Layer 6 of a small transformer language model trained on English Wikipedia (9 layers, counted from 0, width 96). Numbers have three digits each and are written without spaces.
In attention head 0, each number of a token's query is one row of weights dot the token's vector x. The head spreads its attention over the tokens so far by the softmax of query dot key.

Query weights of the head. A number n stands for (n - 500) times 0.0011.
q0: 493494603389320430665638645403477568440562627818485527532261456519539384594582195491359517541449470605575388570537491423360555479575526472445483454405407519386525494551411310430391547540607516555663460394439594491412311509294503506407526591441412389497352557471537578641524682356240491426
q1: 646458469258641671467561392647571440485449417670468441500332455533336368319500579560632459552694497437466419260437515450679541562532520472453479289509539454398319490535490372484484643413513745597335365612519500311440491738572479327509503463344337621525443371668519272559456592539519433485
q2: 437432493525342414598581496541500562379612510365524274414725426539422627629581636497284470493554607603203640392462376637508659694518474758585531583643411601684587831393350500460425457549414511298574455370465387500538337391500636606429503592629654317416533725577326451460586440659483557420
q3: 445524545659472521434747668532493212509468368813478658401519529820453497470536358552557607433489466450500342473535524377429420377600520599452557500605339660696490385542319611453365493566519471364761554537637734571478515500547563485400476381526636403525565503408442487393453572414700448435
q4: 459693647651424289431596806331671515375535423674354407507333655392527515503496460553562286547632284623660424709590536464384618606271360458615361458363665507392371479481486550739408364572549479596667445456597447613455612513373698503364555589430479582412381439500451588616252466370452685540
q5: 457285449303427565329425596520622166516649385467427460642457554483458496535575510424612312705687373385487421396503522458496530460429685247322530610509599654530413503511738545465497552342487469580521510570487473439553418609411519329624544467493480775383443464735702290490493702349507287497
q6: 614481553364721494500334428500577356461520381483414548565400227603447476478532450356584531621401544297522548414520527330633457554485637491582567514381340509512555524554468464593494701346634535506301457668300398358491419559647398420486516489379472368469573408610586515560494398316477566522
q7: 507483401390401754448497460608370423509503371521555352566570559525515554517600557569548388515541677655449620307333468614530482452559422539649359315454434551442473581335252518624485378433442581744472497640539438494412566344305631542506565515475618442406494783477320398506536451704527544435
q8: 497323707549639552536354637626312470509471574338376424497443283625316480591533394391689669399518602532438572467401612656433423378468432462408465271374409610667455457521457580457503516483341425582695339620398481451465503583415417467612464575445380680639534605578644403460367737469316620444
q9: 460478503425642635555453468457330454351491623523477677521309585592404618530695503544515459555426657446475480464630393391510630178444279437475462382603484449544384557398482438416582503383333591566326391579523488570514495543606330562449441460427489660461336461454605509455460472716405408514
q10: 441554476593452577453302557500433540545511641479347595508500439444487460424559735641526308469567420530465514310410560414543368508503573571544545557588573454599346523700503556460511452467465478641427481577612372558307381457484572312487370557541703444359439534587533647437530394660598606571
q11: 249461500447380597646370515555588547762406559392524480336558741436423435490496603477450452520258377671497330439596405529634483480340478401654355527562683335258272486610496700575459465700490577619686469417545332531616490538541622602430593175580534562507364547302559598439476463296449640410
q12: 562436510487500570448716638446438703396591337346532497540577660656597490448678527405322556528565569589509662637481585513350577503402544429288471689415583621464723663561308413285639473475478605497599624571420520438631652416557425569550542680516602388662442687449503239641398514448587469372
q13: 638534545426467419591485648360513431281470303685452319475461330648392384651258497320494552491283613361600497631629435425291590527439551494255546584554565729473512596477534523466412528451395518384454657519467534509479486533598480603526430509627536581558622369551476351525542494500452323546
q14: 467540467324286697543596643581682551485503482411512413481397417563506440552605726644557297549422544554346773355403402313648448592362477633616527509557491475524467587517488447664342634493412413644444542668433503278467491410446489531500562515304482596471422623610442399288581464509597544579
q15: 473378543577292487520437279607493536542497541503571381545590444538518484465497535644403477553614584438437308625555465387445580549503657592556650571605661506314590653620484428600327328517697355561541674265485437560699602621466618554605491485257445298581520545375444691497528463450611563309
q16: 496657381493308568384551449543258451594355614422666579452477456274383517411395541373302708570604448743295391351437491635614397418490507639705463510525554483400553527279411757618477328682530476493493675444570297483477469590562752549562426565503648605403443545472540753476540367487536516542
q17: 544619399539618557517739374413447331526494331612444448640632509769497374668341470539625446539330455584649422384406564402643606471473403547481305450547400681521462434519594426457724461288336458538611459524468530458491409418491536470526566330586494493474660497534565429399529386556412441358
q18: 365654610648600655574375549547372353610400696357717601532391372595457286539437426545482301438735404541653473610633410390560401393393518463442587507590561682479391458462633533433737486388449472510768601696408313555571671627520707487430462567569362711434696553304678459404416379448497487523
q19: 549716370493650450560529519329398404493343575452482486467803450591514577436550555604394527419614442633531653537493420334539684424586418332388531395573453334443539554566583452434441387701479640490482521320521482589699743503375306611356730351731448512534387302628811464577703481554644476742
q20: 746427575329545482544444433566624506540626383454467544514483450429570434492517691398624577405534551549454555520475510537521318622606506445412451346399416474641334486646585487569432582672547416486503385529478416528325414544486448436554664546442322599644418385606528332471489744379536385500
q21: 462448308503451681488513727449303439462523637368683471583503637404491682402497500479476531639644569603557388533600454328679561367451459433407661481567463493221494630147463528507642513486613559427516781638523271546590649335573497569371530484510589402438620525425413631598548566389648413469
q22: 280458564653397317469446588673634675636446629509456512549565642509439450460627537463370343537430543612561479441482413481655589444554632530257566494645548388425566326401494592385404436432654512585406538562639491500600579423497628412651376485431585507322291500285393614326526586463473554583
q23: 435455704460367458388441292500641796600435438538577443473519451500675611500683367530383514411511264855425484570439412574532532598487762395616787455509576513461342483472510630543472421704407605586670563480612474637513403420563641527597569506455557406398380568340358435410503393650541565528
q24: 338426367461262419445354508490493532633507441379589683224606458444413346471381521565407404366531503458483662543592429300435476423209442629504489493561451496452503687333391510443248405403200490432444619400643288417442367360524532611547510211500398311381358517533613531393612327454636517378
q25: 488537500367492519581635295486527474490562301444579745526625674574497545456423574428422419507408517496661489630446626739381647408413374625599417479574435590568629389615751181287465548327682241532284383747521475445518321507620480623402233423518450347406538552588432798597436585449603562354
q26: 503523513468604747378669500500530526371216509527528476723568687583467600509604506559224460468534595694449330379540448452264593506391297748601384475596611616466454532377535330478536617547626516351535680587577441484595384474570517432476460512559524507485487592529500562481433404653374622625
q27: 466378281605561598572525362673463438524521676363507566533503532450367372290261692530296297430558520612507424471709536427566545376472541674530276357411483518539307306419518530515452313500650568448628244445451649734438447669624438426388533462380728610547288686325496571587427587427559318399
q28: 421461361407357570555536617455307703666526516406577545470497624527459628420510397515406535300586497436324274513397396483504503570350643567534564529618573739594371649376477369410440517472651500583576497433583529458621476500376635589509326522357525569491394818281442562664516639463458497205
q29: 584711595560242650535638433507598824441534555361753463335591586486619589690500577564482368487462523504490483444527699588369561337400644557554350466430381429551435458650406379493450339444618276450434456288463603548527468368543525635427434490538624519661789477496483579426574138461554448339
q30: 448716553586319301484348492507444668510384598418264624482556341496375780619461507520536538463453453754469565648306286373508462609623589607552719590395417424465430396339629685565671407470621620497528435627590337447365382442524347465263574544612593496554240577581462680591703567344417483463
q31: 653523487551568439371560422488417503315380390378423500696615383458467461278646616355555601527368476538248396490484421338428562356380533466546555466617535601550681481641455653380451622408444744540649349565615648330577568468604622506436555558381592531654410401629463522406537480705423557464
q32: 448584218301593392416636462616551338487580524406548602532239514383533457513282585507357652362584613283527381575435458307569706615583409264376200698468523658465455528587574487640483468504432416588363391478219399517442445471554535462487733571521378697676412440613579437436551622352548457633
q33: 751491638432520540547656267574500759448472396531428691548516642416558480571475229420445439431347594541497512393631358624555475457588490385563279416556399562619572503324567581513454461534547640623627630562652703598444503671368398451394485380387451560412603663580484405419429423673571395554
q34: 619379415455354440417607474590534521395533588628427592711299574578628567361700657553442494570458492558520595461424583594468477701420444576323574488637561418482626398358737438509523407545448604448598486485599684387396572590560590522409552457391486362537562452466605748503595531567541528322
q35: 539466246634445465442643393471600561577595737627399739250442603548553213552352175503620414517766434504722575421601603526636330553467481496565732399435435515652489712332604514432532500504651673425688507210590493368590555523393591216549497404522364492486581378469420409406368656497507469619
q36: 443484381469533637400371752576618357270537382585480500462237490634526434576605528335458618481307545320386609459513532583559487467567677662419224500475519636697400315655541529729396613409497558675510428524500524382441440512392401522435488683611688388523361481397771530295401475484377577358
q37: 621650536418442446328659438539678392513352477607424438452483436483367569472208723721590521567567494603487359497321629635592669608604613477669672563475500448360666623460343397396376449475477480553334625355566426274447531293500546485639259347584654429381436526564587574510382432475503471635
q38: 519667320362063559421478472371562637338390804326637428740641540448602432390585395645142547476496532460595736549681538489396641479515473561627404525473445636453475418556597668674500560425702559582282464462525515496579466517364574383401395507427672651521581475384424661379683360521623339472
q39: 474548555615434632600359448392523475523462503529481602470458417547658364538633415596381523467512528547451592489378397655409511492554596622463650558512472594468361437535555469652526533247458438610473177558548454538526347517440470579534609654521592554423630469596561548522471629431688456482
q40: 627412830533563690371383244390469229420598351518278241496285587589447571459493269292616647538468608369584646537590673500377604468646248493572508529416493459634554552528459587534528519115428540461405308444453631420332609497433473420514520278522475666451638493450612373616450469610339517399
q41: 272625568586558403538493416510379611548470513455702454483391510442484628421544651626317575459640445456468546624503685327640573510433511625651496675637503448347636483537514372617438374409553449356382382503434837510770456432657633540419602601563641593314472526422583644424625593693711340519
q42: 489602671446410610360503482435408303388567510436727526391368580690667621497507439444596585563423392580551311606536622431394648558417615559234325703466531552404536527354392452366393700496329352565611386534677607644373481509607466439436518413311598567596507427654398563366497450487808560634
q43: 515310566407649473392420520489465496416515986391640639381518369319353383411603292411436562386580563631395404608389575470404522387704504557615520500510445414457349637369378740526567426449564386617456575628708354464511609330475362543269477447681440245309400657393457616324479504562432653510
q44: 657625629676385632484514657524518372450452600477446409423714200584510361371660637658472698507352358823407376422554407518443350453713352419374511524510397397380415584462441434433413468548429410550576638589476479428540458547621500459348358490613436718589475352504630479546524720211409290477
q45: 329562622548507816585514434556408678623429574516364490524407598401578521361371538607462371551537474482672605645348324690357547516557342450606320411491661569593643705588377474635474486347507449356239497275689318628437553454510602617319562513463556414584475439500500782469556479475318468487
q46: 407348537492254419351611587567428437515347595437699478640598336368485539453565438357598374338223343612474403234556618681613613637401432279608629657259336417576338620309295635571341643484496289459462481469354443393664486580437511517339749437443593500511512624476323439316407366648624758616
q47: 458557600559701546466442352528584619549579403479457521257557623405524582307638581733281393442508528370368391393511561615476439430410515429655398649560429392436568581559471335467332720371521591328685423463333648175274601705654450612514437619421408768469363559765482381303447435432567486675
q48: 561550335517522504597470420418390406461348497321530303555477601541601517671517276668458238570604323172666497552537257458378583513254698652525467636566557510564607380493250625528520623485487371599548414559470574345563525451539525629451447382530335519436234500496660557517586679506563481593
q49: 338378508388443580639775281770451540459685465545196670355521425655299537307446496553522511503738561364558517576507460453283339459351441462448380203510420394620447475531450473588483507427427425410586400650587454553517401406327654432353347676419562409480526483530272500485368334607305395520
q50: 308443510665462510500646451525486564344293400572516667510596694437282587613546566412620734540422485574541573722529633697486503509552564589351535595539500600359561530475296577400450398601589510449617393533608471435614584384453470284581390713487516313723364717554535574540475397521532651571
q51: 547497561597500337623452717533446528575592439438397417476523378590562626452442507672186706596537387433533655365523462510611379293473415577557396410506576619352577414470283668591474417284583572480541589350717391500397389326579631478591646638537361481665686338333403337580407276622547474464
q52: 424353458397392515648348246525420463542262331417422373625642450386403470507297636466607584463381252303444282670387628441433368395370481649632347479577399467496457555264665321470340445562560319563326430485507413417652466616528503421309593608443535464338656342167668388407595400442472473538
q53: 578370520316484410692304444536356607500478632354406554541609404272305644555474331314379324503625486629567579523268462549500373546588454728508725695401552477423602620552571458269404597293627426687770701447446518500579370513300605480429365643507762586402477549724558368527568727594612556535
q54: 353657397359496258636577312684492600522608442463788293575322357563644440652628512652595492475475743597533579831276514516348477425508407387766450417436428425389401340597289452460660649700458423669508361246477342438658475599665411454652486448385425290478585574496370496559286717424485669533
q55: 474445623649580327552422493573530410359628575518500366650638347430353420564528462506394354671359402486395415503371515686619657603746709430569609592428541561438571424248620414487488475675448415546415540397322416566469343434570425554401483434683332497512579431575268472481415473571592417423
q56: 566419704607459299623647545640368417497626674863250337376637402333544478372591546454675593553511460401507527421668363712527466443371409620343625575513650726583379504538592470529621457613521398605812592396586507528404523510741465554480577436420548574347478557518500455572663474503668623507
q57: 556497345489637477381400561365107533439369535596633618507360362359432233480672667470569560614360693268432362754437291456368384534358411559574593483615703496402398529523341551628527587370650657431443490431469461702417576620345618289353441397546497528561425456396426450423583508403594551673
q58: 519533414364613384552345348582519391480489413581569630303407430550419583540412260414359582348118349542463456554362523467634614197426415531346423269533454392385476272389436343583435611663393581524518569305352405619589559400667322522314403446434383496534474570795431539644610459424517527456
q59: 524553589512398622532366500221576366588424466632489559294691649705449555672696578596469443439412434616771619605350646327425319367534592500584542290281561323383485527645546594531625488780519450530297388571204622332701521531511542469716566655561731415475492387560519542249321565367474638369
q60: 446497322382597603527623375365385337373568346413481481533538449480624593518481464470460445357592500202581491658633401652461449684545399421567184475464262745551592582433490567474628539604721542557400393487392548471380638409400518603438441537637484593577510319561452439570711541491689580423
q61: 658418507562522453538418643493625398302436561441590368586400290717617608532285341446479259471418377282500708618427462472356620398422624204592445513491519469456426469356390387528431383661563473622445517427437731524593648522546640432546721654493609376374461681337513415483477504695410526397
q62: 371533500644521467639559449584289407590810348440481653636554547380534593382429520522524700352496466633357198472145420548748512439480319504590547523591683605578450401568313732391489460805600350454319592536454319378512569252344514564500493584379446509305356519566256418161672504567304381549
q63: 329572453308518302466679420638578493497635480568662447500600466651532479513524624503614364475556474427536549565593500569253693392463528447525309589541547458500440606805674535548503425387616693323266697465566618722507619364588413472354410363503490354378507632634383281465536557668394356339

Each question shows a short text with each token's key, already scaled and adjusted for position as the last token sees it. A number n stands for (n - 500) times 0.0024.

Then comes the last token's vector x. A number n stands for (n - 500) times 0.009.

0 "ide": 460494545503562439419444548462496557472536462454555504551481477452375557486487395583387478530486592451526560404484495789595270311571427419611478579526554601524608422432363576458350508522594493
1 " dist": 437426511633527458460387512447444582471550450436486556449477450383375518399532344551414538526437573477513585408445571750607254301558503439592468555466539573511573439532436483431452505482562530
2 "rib": 508509455598503501503481520446450520444513469421481610508502515410388456433483477482382552482482579509558546387468555632518307326590484502584485597422562539460572548500446614461387445521648572
3 "ution": 578532451565484533526427575500440480481541426481511552534511481423379493515467462545392470470426573473563497380476486800612241309554429450581528549547638586502602416468355580457364506516584546
4 " r": 523619386502484580648420576495491479408617479460423588481482527384412518403561372532415545542531558466493514426412531726546219380522437403556505527543520577386588455440377463458466474453575520
5 "ights": 461596470428449572587519565563452453453538467413499538475526494405360506487477459586387497503435559428575582372460480721613258396595448367673520506572587545486558396456385527486410594473621560
x: 623636330258319639586403265468641254390756490476299527379438309522594499550458482391726484417241342719463516516529372632373452435665348529389627425595512392625594586624444297528472453285538427559469210535568601409584513479580499341631617578660342800519598539488348592559449605576640551575
Which token does the last token look at most, and with what share of its attention? 4 " r", with about 70%

0 "ates": 419491536530561442466425541447446530481530437476541548496472487435399544486465408596372478534488565491558583408456469735565250291591435346640520556553546616505617416495401485450403582510621561
1 " and": 494457510496533485473472525472488500481536490486509547530489524449435532500534406572438492546450531477536519438440464806568198272588508377629461549524516546437574398419430483534401523474556539
2 " disc": 643408425634579554499393611428433443449572356419436623482539510286396504454530288564376519547459572411547575453499519749500202319672495300581501530487595610499645384522468510424464426420663640
3 "ov": 539531421572456493547458456472387475457500451511495600462488580420336409375477460509490654436570563425490462376420534560445375399579429429594515549441451523384555424441382562438396427582588578
4 "ers": 526597510511440536598462522532425426465488539430491481473476472464439522486486466539355491437521578473518543425466424672547316380663425328640562513621575559408572406431337458446455540512625640
5 " the": 462523490498488521544477528497495451473529504480488547526513519425415531472535381528418500577479531484537538443433468801580193264575481374635455582508541537458554417426440499513420494479573530
x: 643542132360383529506478335510602352397698584560418482377569265523550480511455415330685466489289335636533515562607471523458477514613231501424635599550532522595574532548340518522513120236436356496472291563588487484669539572565380348505535368488347725378598728446374618534426695479671509560
Which token does the last token look at most, and with what share of its attention? 2 " disc", with about 40%

0 " United": 393486530518628435473427486423436471410582444487557526480488530390403496453498415605382499522507525447544537392469399718513348369604467291643528564503611558559643478398442520445375500519629596
1 " States": 470420527532593512472404525434449491429537465448542529481488504446394534503474429615357466512438532482549549432498436752542315364596437311627572522499628605524586461420392493466348536483611598
2 " on": 549423507519528525519409525471479488434554483479509564477489497407432489485567391588398488514454533476511520452442497779507225295621506344598475581494533573465616425442425500500425541484561543
3 " ": 546479457564527487580515550519414495446489480415478579362463503401463460485609398532434587469476612443487518457409542659508174370581526338609577577459531628415626415455399473476480469549569569
4 "28": 533551529565564588594543495509351475516568481442431593389504517397415485448505388505420497474524615475575465413448547608437248403527493377530591535437584578442628282445470535450484499536589479
5 " April": 462578475451494642640555604558490361465588438450501524353528494351363444436520398562381492488475544479700428448343488663433230542573450369702656509435544590561683348626520599514366499461618504
x: 549592341362445476815424442424414479666334513559342600330355235556724386420495649498574339356325519642663616259543358433450509372766445492430544375623296356675528484511416378486418370277551332580619382485601383645335465459414459636426455518612287753507500663795534403542225486561591478458
Which token does the last token look at most, and with what share of its attention? 2 " on", with about 40%

0 "n": 427469520565534481479417498423495560442558491498593457506414502488409509477513481512425474460493595474459543414476493697596253279562451409562539546578473602540644408445388531441367604463668507
1 "ight": 473446499546521522502397539445450483426509497480559481485444454460418536490533427530413470479506564489539541452500474723595241309611438395638560595550555578509608395447405518442403578482590499
2 " M": 569437427578564617619347576421404424450547414447532563460452485392389474453564390550428507538485646445526607444393516750553238320506400412565545501581591606496634455474416457440419485422631435
3 "ad": 599537456520556631598415640446448498432554479391541620425401506391378390531519418576445543412513586468569502491466501711518198400549409431672548586480570556508520458449500493410300530469616548
4 "n": 514592473460492559651494519503432543416643443492558623494354493477404395418528551463360517409414505449527528344450558716543230421415394483618521572528522577573650329570453569423220559421597515
5 "ess": 485586541493513462499543493511428547466539472476599500583434478523406399489437600513440486406470555408515518403500492605534270403490370369673545595569533573629622372501390597464266612519600468
x: 634698407333387498462488391429675332301600365717231600522475313503566443914507487316702564514453623596466405397386297468396419492538311256610471476735505478543565361535429327363526529169596238464621205517522487629527365507516523353718375410475463749581524531532573537539472561318431566560
Which token does the last token look at most? 2 " M"

0 " L": 434475515519581463463434526407443514477556435483543572519478521426406529469538417579412484521474583466548562393428496761587210310607495390619485529529540576488571467415444482514372527485584547
1 "W": 520446521526565520496448552426453513466552403456532576520472535452374503478523447581415505543472588483570582404435499733554199327585477382629505502511560548524593400391418519500359555474571543
2 " |": 547477468526538511501448535472464480457534476488507550524500542438413521511522391556413500552475551469549523442445477778552198277610485360617459561545556555497578398414429494504374516475564537
3 " ": 495493488522548428535544529525423540478485437388497563429517470443384519498550396454424557484484595465499542422415501703544114324614529375597531575502585560460631407437393485475467450522555514
4 "10": 526573539496608546563532463540439506449500490390500556419517468447398536540517380427421504483479620483557483372455500700479215386574501370526633578496594558439647314473420487481436455486593439
5 " |": 430531504419498594559504510489496398451533506539497556452510547461433496544528404512395518561478564459573481489364463736458229289500453371573507572455554557538576350498433537506378478458574493
x: 634458077363269525594428404461606306487480474627526475460544317454563355563566430552631363505425335609531650456602404444346514500671325565316695597581464376665597572619392521575563204311449290528485214528640490440573457536552436371511608539623231653576510716664488501493362553474588419380
Which token does the last token look at most, and with what share of its attention? 2 " |", with about 40%

0 "|": 458479504527499498458502517446498494474540481508520546528502542422432524509551372567429510567481520475548544422399472762584201273610473392631425565522541524503556427409423483522395510493508557
1 " L": 428376444518542590521399599399387509553594392449540603513552519384371546433549376506366492556484579481553600330400530745582207412609420467602437530571593612494471550466441487503412518518603572
2 "W": 528469478472472555502488608425448525491622401448521615469543597391346476452457507542426565543507533549668598361399586587501284474548412455581478440558587473599511424423440597508376625461567561
3 " |": 565544400397513512526420536491484479443588499524485496485512594440406518509453438500431538549539492507570510472499490717553316357563398375532409573638547598537541446453458526466338602442561555
4 " ": 526510510450561456532555526533442554494485453360491559409495495419368531487513426420464588468502532479497545423476524680579153384564502405604500589567615551457592425489431495449470524508548517
5 "10": 444591562502586600561549460546460519471479502356480538413485483422409531550504404415417540478498581491532496350477534678489245453527478384551620599535612536426648326532480500459445515471589446
x: 561532256394406736358375564462536443458522508491449476283619368372585392724594502404718261384292246791534604412607316633472372459689502544382536781660333319575494408283529306560635367432442357565502543343309518402599318707620490637428611611420418506576564467752415538616441539655477470447
Which two tokens does the last token look at most, in order? 0 "|", 5 "10"

0 " O": 403466524529603459461405525389468502485563433444544575477471546385370494485542438597387472505468585460511565397456493760546175341564441386603481571527536579471613491431460463449386554481620563
1 "ber": 458409458583582480485435572436518490463545476467557598536500523412423508466431480597424469507428583517535574455585504692527224389543360372578582623543512591534572463450445454410394608598664580
2 "st": 600524538584502584606431516495441488428533493547575593495351464524324450479537541553441441463444513569599440467497506727503360408406324394541557635468569624542579370563418498382513567600571512
3 "ur": 478540465516536535607498576456534408414505496469516511568339464546382506479493600457449522568496518507483522480437451594505403403560317362630710579565558664526645378527499546362481491614633539
4 "m": 431544452468432585663429528428497407415485508526523566568461514522410535440538484467413517528474585557468560480510522671568365355505327398591597560487585677567603380517414514386375502512653572
5 "f": 419491575419453461539506564511456513430441537504533544521416465513329515426500547484422547469457619633539534433537501761546295345485286456560634517561538629513581381435435482356399516493572568
x: 644573336393464383662517352483716404375949509495319481524507347504457365611269246370650613331304305615278483574626423552310582531711304499449559377477560484550481563478478601650587443289622492551583457468467408325408605857656562450584451449428478565571644679584538621496295456302500516388
Which token does the last token look at most? 0 " O"

0 "H": 453454592563594501515439527405460536503528453434503571522466521446367488547472471605418517522407598565558548443486562731569252350525425401490533461522603600546522393399364497448388534543632507
1 ")": 474470514512546466479441531452468495491514456493535532533493503445415538502517411572432471530472542503580516424434472822582213266594485384638462546537546539510588395394426501514358502469581522
2 " |": 535477477519537504493456525473478481469516483494513545532508535448422531509529386562420509562472551478544526443430476785569207269606497376635446561525539532484572404415433482516383503479541539
3 " R": 604551544495534601589451637541439455515593473359482624478503484411365494501524377527395517519543569482560556431418545726491149349551423348502552550586552562391509470389448468475439413437573575
4 "ound": 557565475473558519545492570520489495416610464498554545458558481372357471438498454618421506440464562412617519438500505605528264496659485447724512605454570439553533406482432568464440566575654444
5 " of": 433514593452501476560554500571459483448570495534525526447587502401325425475505556435419527477483494377580479378497502745533275469618308437520404572590508516370618412484367615432452482496480408
x: 568366606434310647586260447611418293240686448640466669454529296336602347574366495477590288442392579601575473359535558513465507597627499477485541168517531478600466382420555328480531204282509221690725345560641649288402297371583567569471322510614560625515460450585388506617464398397485261701
Which two tokens does the last token look at most, in order? 3 " R", 2 " |"

0 " a": 446466521491548439441467538432460498500550458468497561522492508409397534491536368562407481548457524443552551442429492792559188298555485374635470564487554569494559436434465499487406493465581544
1 " ": 462467572556503452551481579481444520458536409418477611425481483395444526475618357541440526552445579470487492405399516710545133390515523404619538543438597578507579403511450463493464460466680519
2 "4": 506503566534677527545467547541461495435544442389462591472489525421440522435439351529402424492511601493579534451436470669423322482457449390601569567440663556500557337405457500502439539500657494
3 "–": 536580414583593546504541522564479465470570470477441528414484565441538428523490441578424478505468522480497368530377407626390249567435428310648579542293575536474555477575539480439453443538596513
4 "3": 443561527575477610526466570512478466362505445488483577539540492414418528368474461609400390491527486498593527495345448647461356598496290322676557459382751554588564345394430532511525485498616508
5 " ag": 464655418448412568597502621481501284420629436466368543428517512284351460423457330586412537483435588408550591513367590687357186484560347217797560490424538599547525490521504550441524384576541615
x: 708545312438458601739508343473624286615361382446371325254510318600525446203418404670487685298467303420586438335414336720526599570675223368313728470549400336572432414368398570398500329381476619561241484550559432578494618675340432475583628608562426631462583709378564373497460413385625592538
Which token does the last token look at most? 0 " a"

0 "old": 466499559550568446446425504408494491465561506461534516512452463470394544432513465566407441525463614496527534410470443726565283299613442386581593584546548563524613435443402537431365548521587532
1 " while": 482433513537552496484423540457470482490535478469499568471459492444420513487555415571432485513461539477556540441439478781555214292599489372632511557517526557436584384455439470502399555465555545
2 " H": 578412442554570600603471620405425477529569447372535608494464531331321531469518423634378513514495653472520618424404568741526185375569464363516516545552527613492540475451391514415444509475665538
3 "el": 559479444451507665463423651438409368537536416479504540531478522445461453568409486560391493457536721498606624477481568631536231393586362378554523575554593514529457474387481549407372447571632624
4 "ld": 490535423526458621561516613495429453439454405476517594578441545467388432429512489482442399476440570583596529362450492610510337422572361429458537509523591470609548383510487635356377584498717462
5 "or": 408520442379448530582514544536522351425478502582547469585400540535375459491499538473455545481556545443532508426549483596502429402521284439596605631666458637539614392441495603378414457501630607
x: 659424652440452589808506467396642406399799424460480795352382251496464514613219302334517458793548666516351510423496447572377566548523281391560465402583434690462476467469602710542583492295570399510433446518460379220598557553667358420635700472563455750570454544534543575681584801411479667527
Which token does the last token look at most? 2 " H"

0 " |": 462473519516516470461481512465472499474534473498518543536509531440417526515529389558409509562463550469538525438427477792555194271602490364628451568525552538485571406419429492507388501483540541
1 " Mar": 417354584565562434520386665397450476524605400425554608573551451377369405478528335576308509543644536484587615436413412744348158319541426521518558599594564632507545473426586499405400435461607631
2 "k": 567472527420625479564407590522498516521636404476601652485562497437322443428515469604430529465523546434585546491491520658474326513538327404629550679489530589615619408543400542526379590546647616
3 " Gre": 503538437620463596582484705457477408505589333451583598577409506418317401349437529565394395476494582442436679453443390655401181496525343368551523625661535569543570472466519537414413504423622470
4 "g": 516595589450520516501510534448481449406532501518552594545501555477411379447491552453519490382562510400578504494427515540435328514559367273650560675407526639647571450533506551514405552516722479
5 "ory": 442583496420412519531567523587492360479514476540531598593561566447417399507422572565446520472494540456591534510655455701446254488463295363520454578525608715501620399449466517399471527553620544
x: 612443538538770514754342363387401423190578459536347335386279350596637510672310542629550587611498577613539532429354474610504333484608337451510512590366425660526580331529635553440592175208559458732637489551642474340549214544344406553478469517373746611568579423413456503715387637217456577450
Which token does the last token look at most? 3 " Gre"

0 "yle": 437494540489589419433438524417470506463527474452574522540485469437395553471483409612392462524473572471550566406459434794597234321569424388632512545528595604549586442438386530415375482508621530
1 " |": 504457505524536481468468520475480494464528483498517543544513535445419534512530383558413503570469549471540514446429469790557204273591494365630445568518552538486567410416430490507388495481537533
2 " St": 607417533554566592581408646414356504477615469402530609483439512405253450516557378577369465491512616469573576383406521713450135318561429360502429613526615606485505462433459482423447503442583565
3 "en": 525569436452514578506387657623489474384477381508460553556524597427404449450488543453428586524607527398562505449309575552583393497586368369610527599459527573525653420519473522457426496427676575
4 "o": 469588621530497500552493570611503465505505507427480613508442573530483456563476643468470499345521489412522521320482542663550372499498413439545616712537522554533563387469421621436345569423687615
5 " |": 400550523465478530566449514465510457420498474524513517541508574483404533533539398437401475538521543442495489470431446784539251345596425326587443590590580575567529413475407519452353521432583525
x: 636436237418387454575523434364776282454692561624606492313595300563521516572442499537686438418478446695470621641591504486303482529687239511367689618582402535631552491637393603525686213181452348551648307536502369324686425544639478383511615389531440693577511601455570695529493680421636412589
Which two tokens does the last token look at most, in order? 2 " St", 1 " |"

0 " |\n": 462503496505518430463465534443476505502526444470516573522493478409427508497550416589405501536468588474570569414416489808564195317605506375637460548530499538490566433399434475476403468478572546
1 "|": 498451486518509494461476527455497484468525495506512545520505541426439514513557373575433511568489531476546527441404481766576207269608483386625426574527535510498567421403424473527404505501515546
2 " L": 568376452482521600577424641439392480534581388439541614507543511382354539437547376529372476556495597476573597346397537745578206397608422447591444540580566620509488542440446490509406496528611565
3 "B": 537517426506456540510461670512440506494669416487509638525562529389393499501481480588367524509474585549643663408402599647555268455553317420519502548558565580638527426431466528545408569511600578
4 " |": 514572482364503578586454576499511436458620509547494530470524581448362532463473441490430525562562463522594524497455519752556336424566338392532371573648550602554536449505490514496371598481599573
5 " ": 497541525470556529517575538553447539502483439365497587391494506406330534463510423421455596473518519466512562420470529715588153426567480399603487602587601571441588433493440507459477510535542538
x: 641657436541396719307398369597662427423619710541310507304445444650445381692410571295649312402414182640315512558782323662356391536792460491424649610574293472499502656367595588462601318330583412642626579482354396264579505557472455496408515573470422645445516576627363638677481595639555340637
Which token does the last token look at most? 1 "|"

0 " the": 467475515495516481457476502475456490512542479480513550532501495422420543475536381539417507577466529480536543436435475813578185267571475372638453591506546536461550415428447502509409491478574527
1 " four": 465471520530612414533402549498481511510587489422512561472482431395384519405538417521396496559466582497550524475525549750494208359457473297648570652445595574476550315465553455354476502475564396
2 " years": 540374502685580517530495664497520460502547333496431685446530449342362480412510440680369502606343487454658509452406518745485315463468429343680552530528652554539525371599444468401435458509505566
3 ".\n\n": 523491516494542516503467542494518514486522477472501545542490489455428513490549406565426501535427556502560543433404457803576209292591519370674483550515501514454587395418443446510394514472507545
4 "A": 459624466493464538588458594467452471487643544397494626465467466385297490552555347539376480518430596475591647524431508645478263386582413396557545598441543551573518462453479502430536464454593567
5 "l": 409567567424450694553464460545477440445644518479464595423566490394477509504565396571378469524499652395556537479528431694455356309563478415499631662448545595516637464478422454400489407453599574
x: 705444166385631400250298521603583504431543606522451553448432457536491453461484517598832221429451465606458556398525531722551309504621214688435596484398612343579677492593310575502501400352438393319321226503385575261627406391547495538372737544368234525379575636668612559508550545519517494487
Which token does the last token look at most? 4 "A"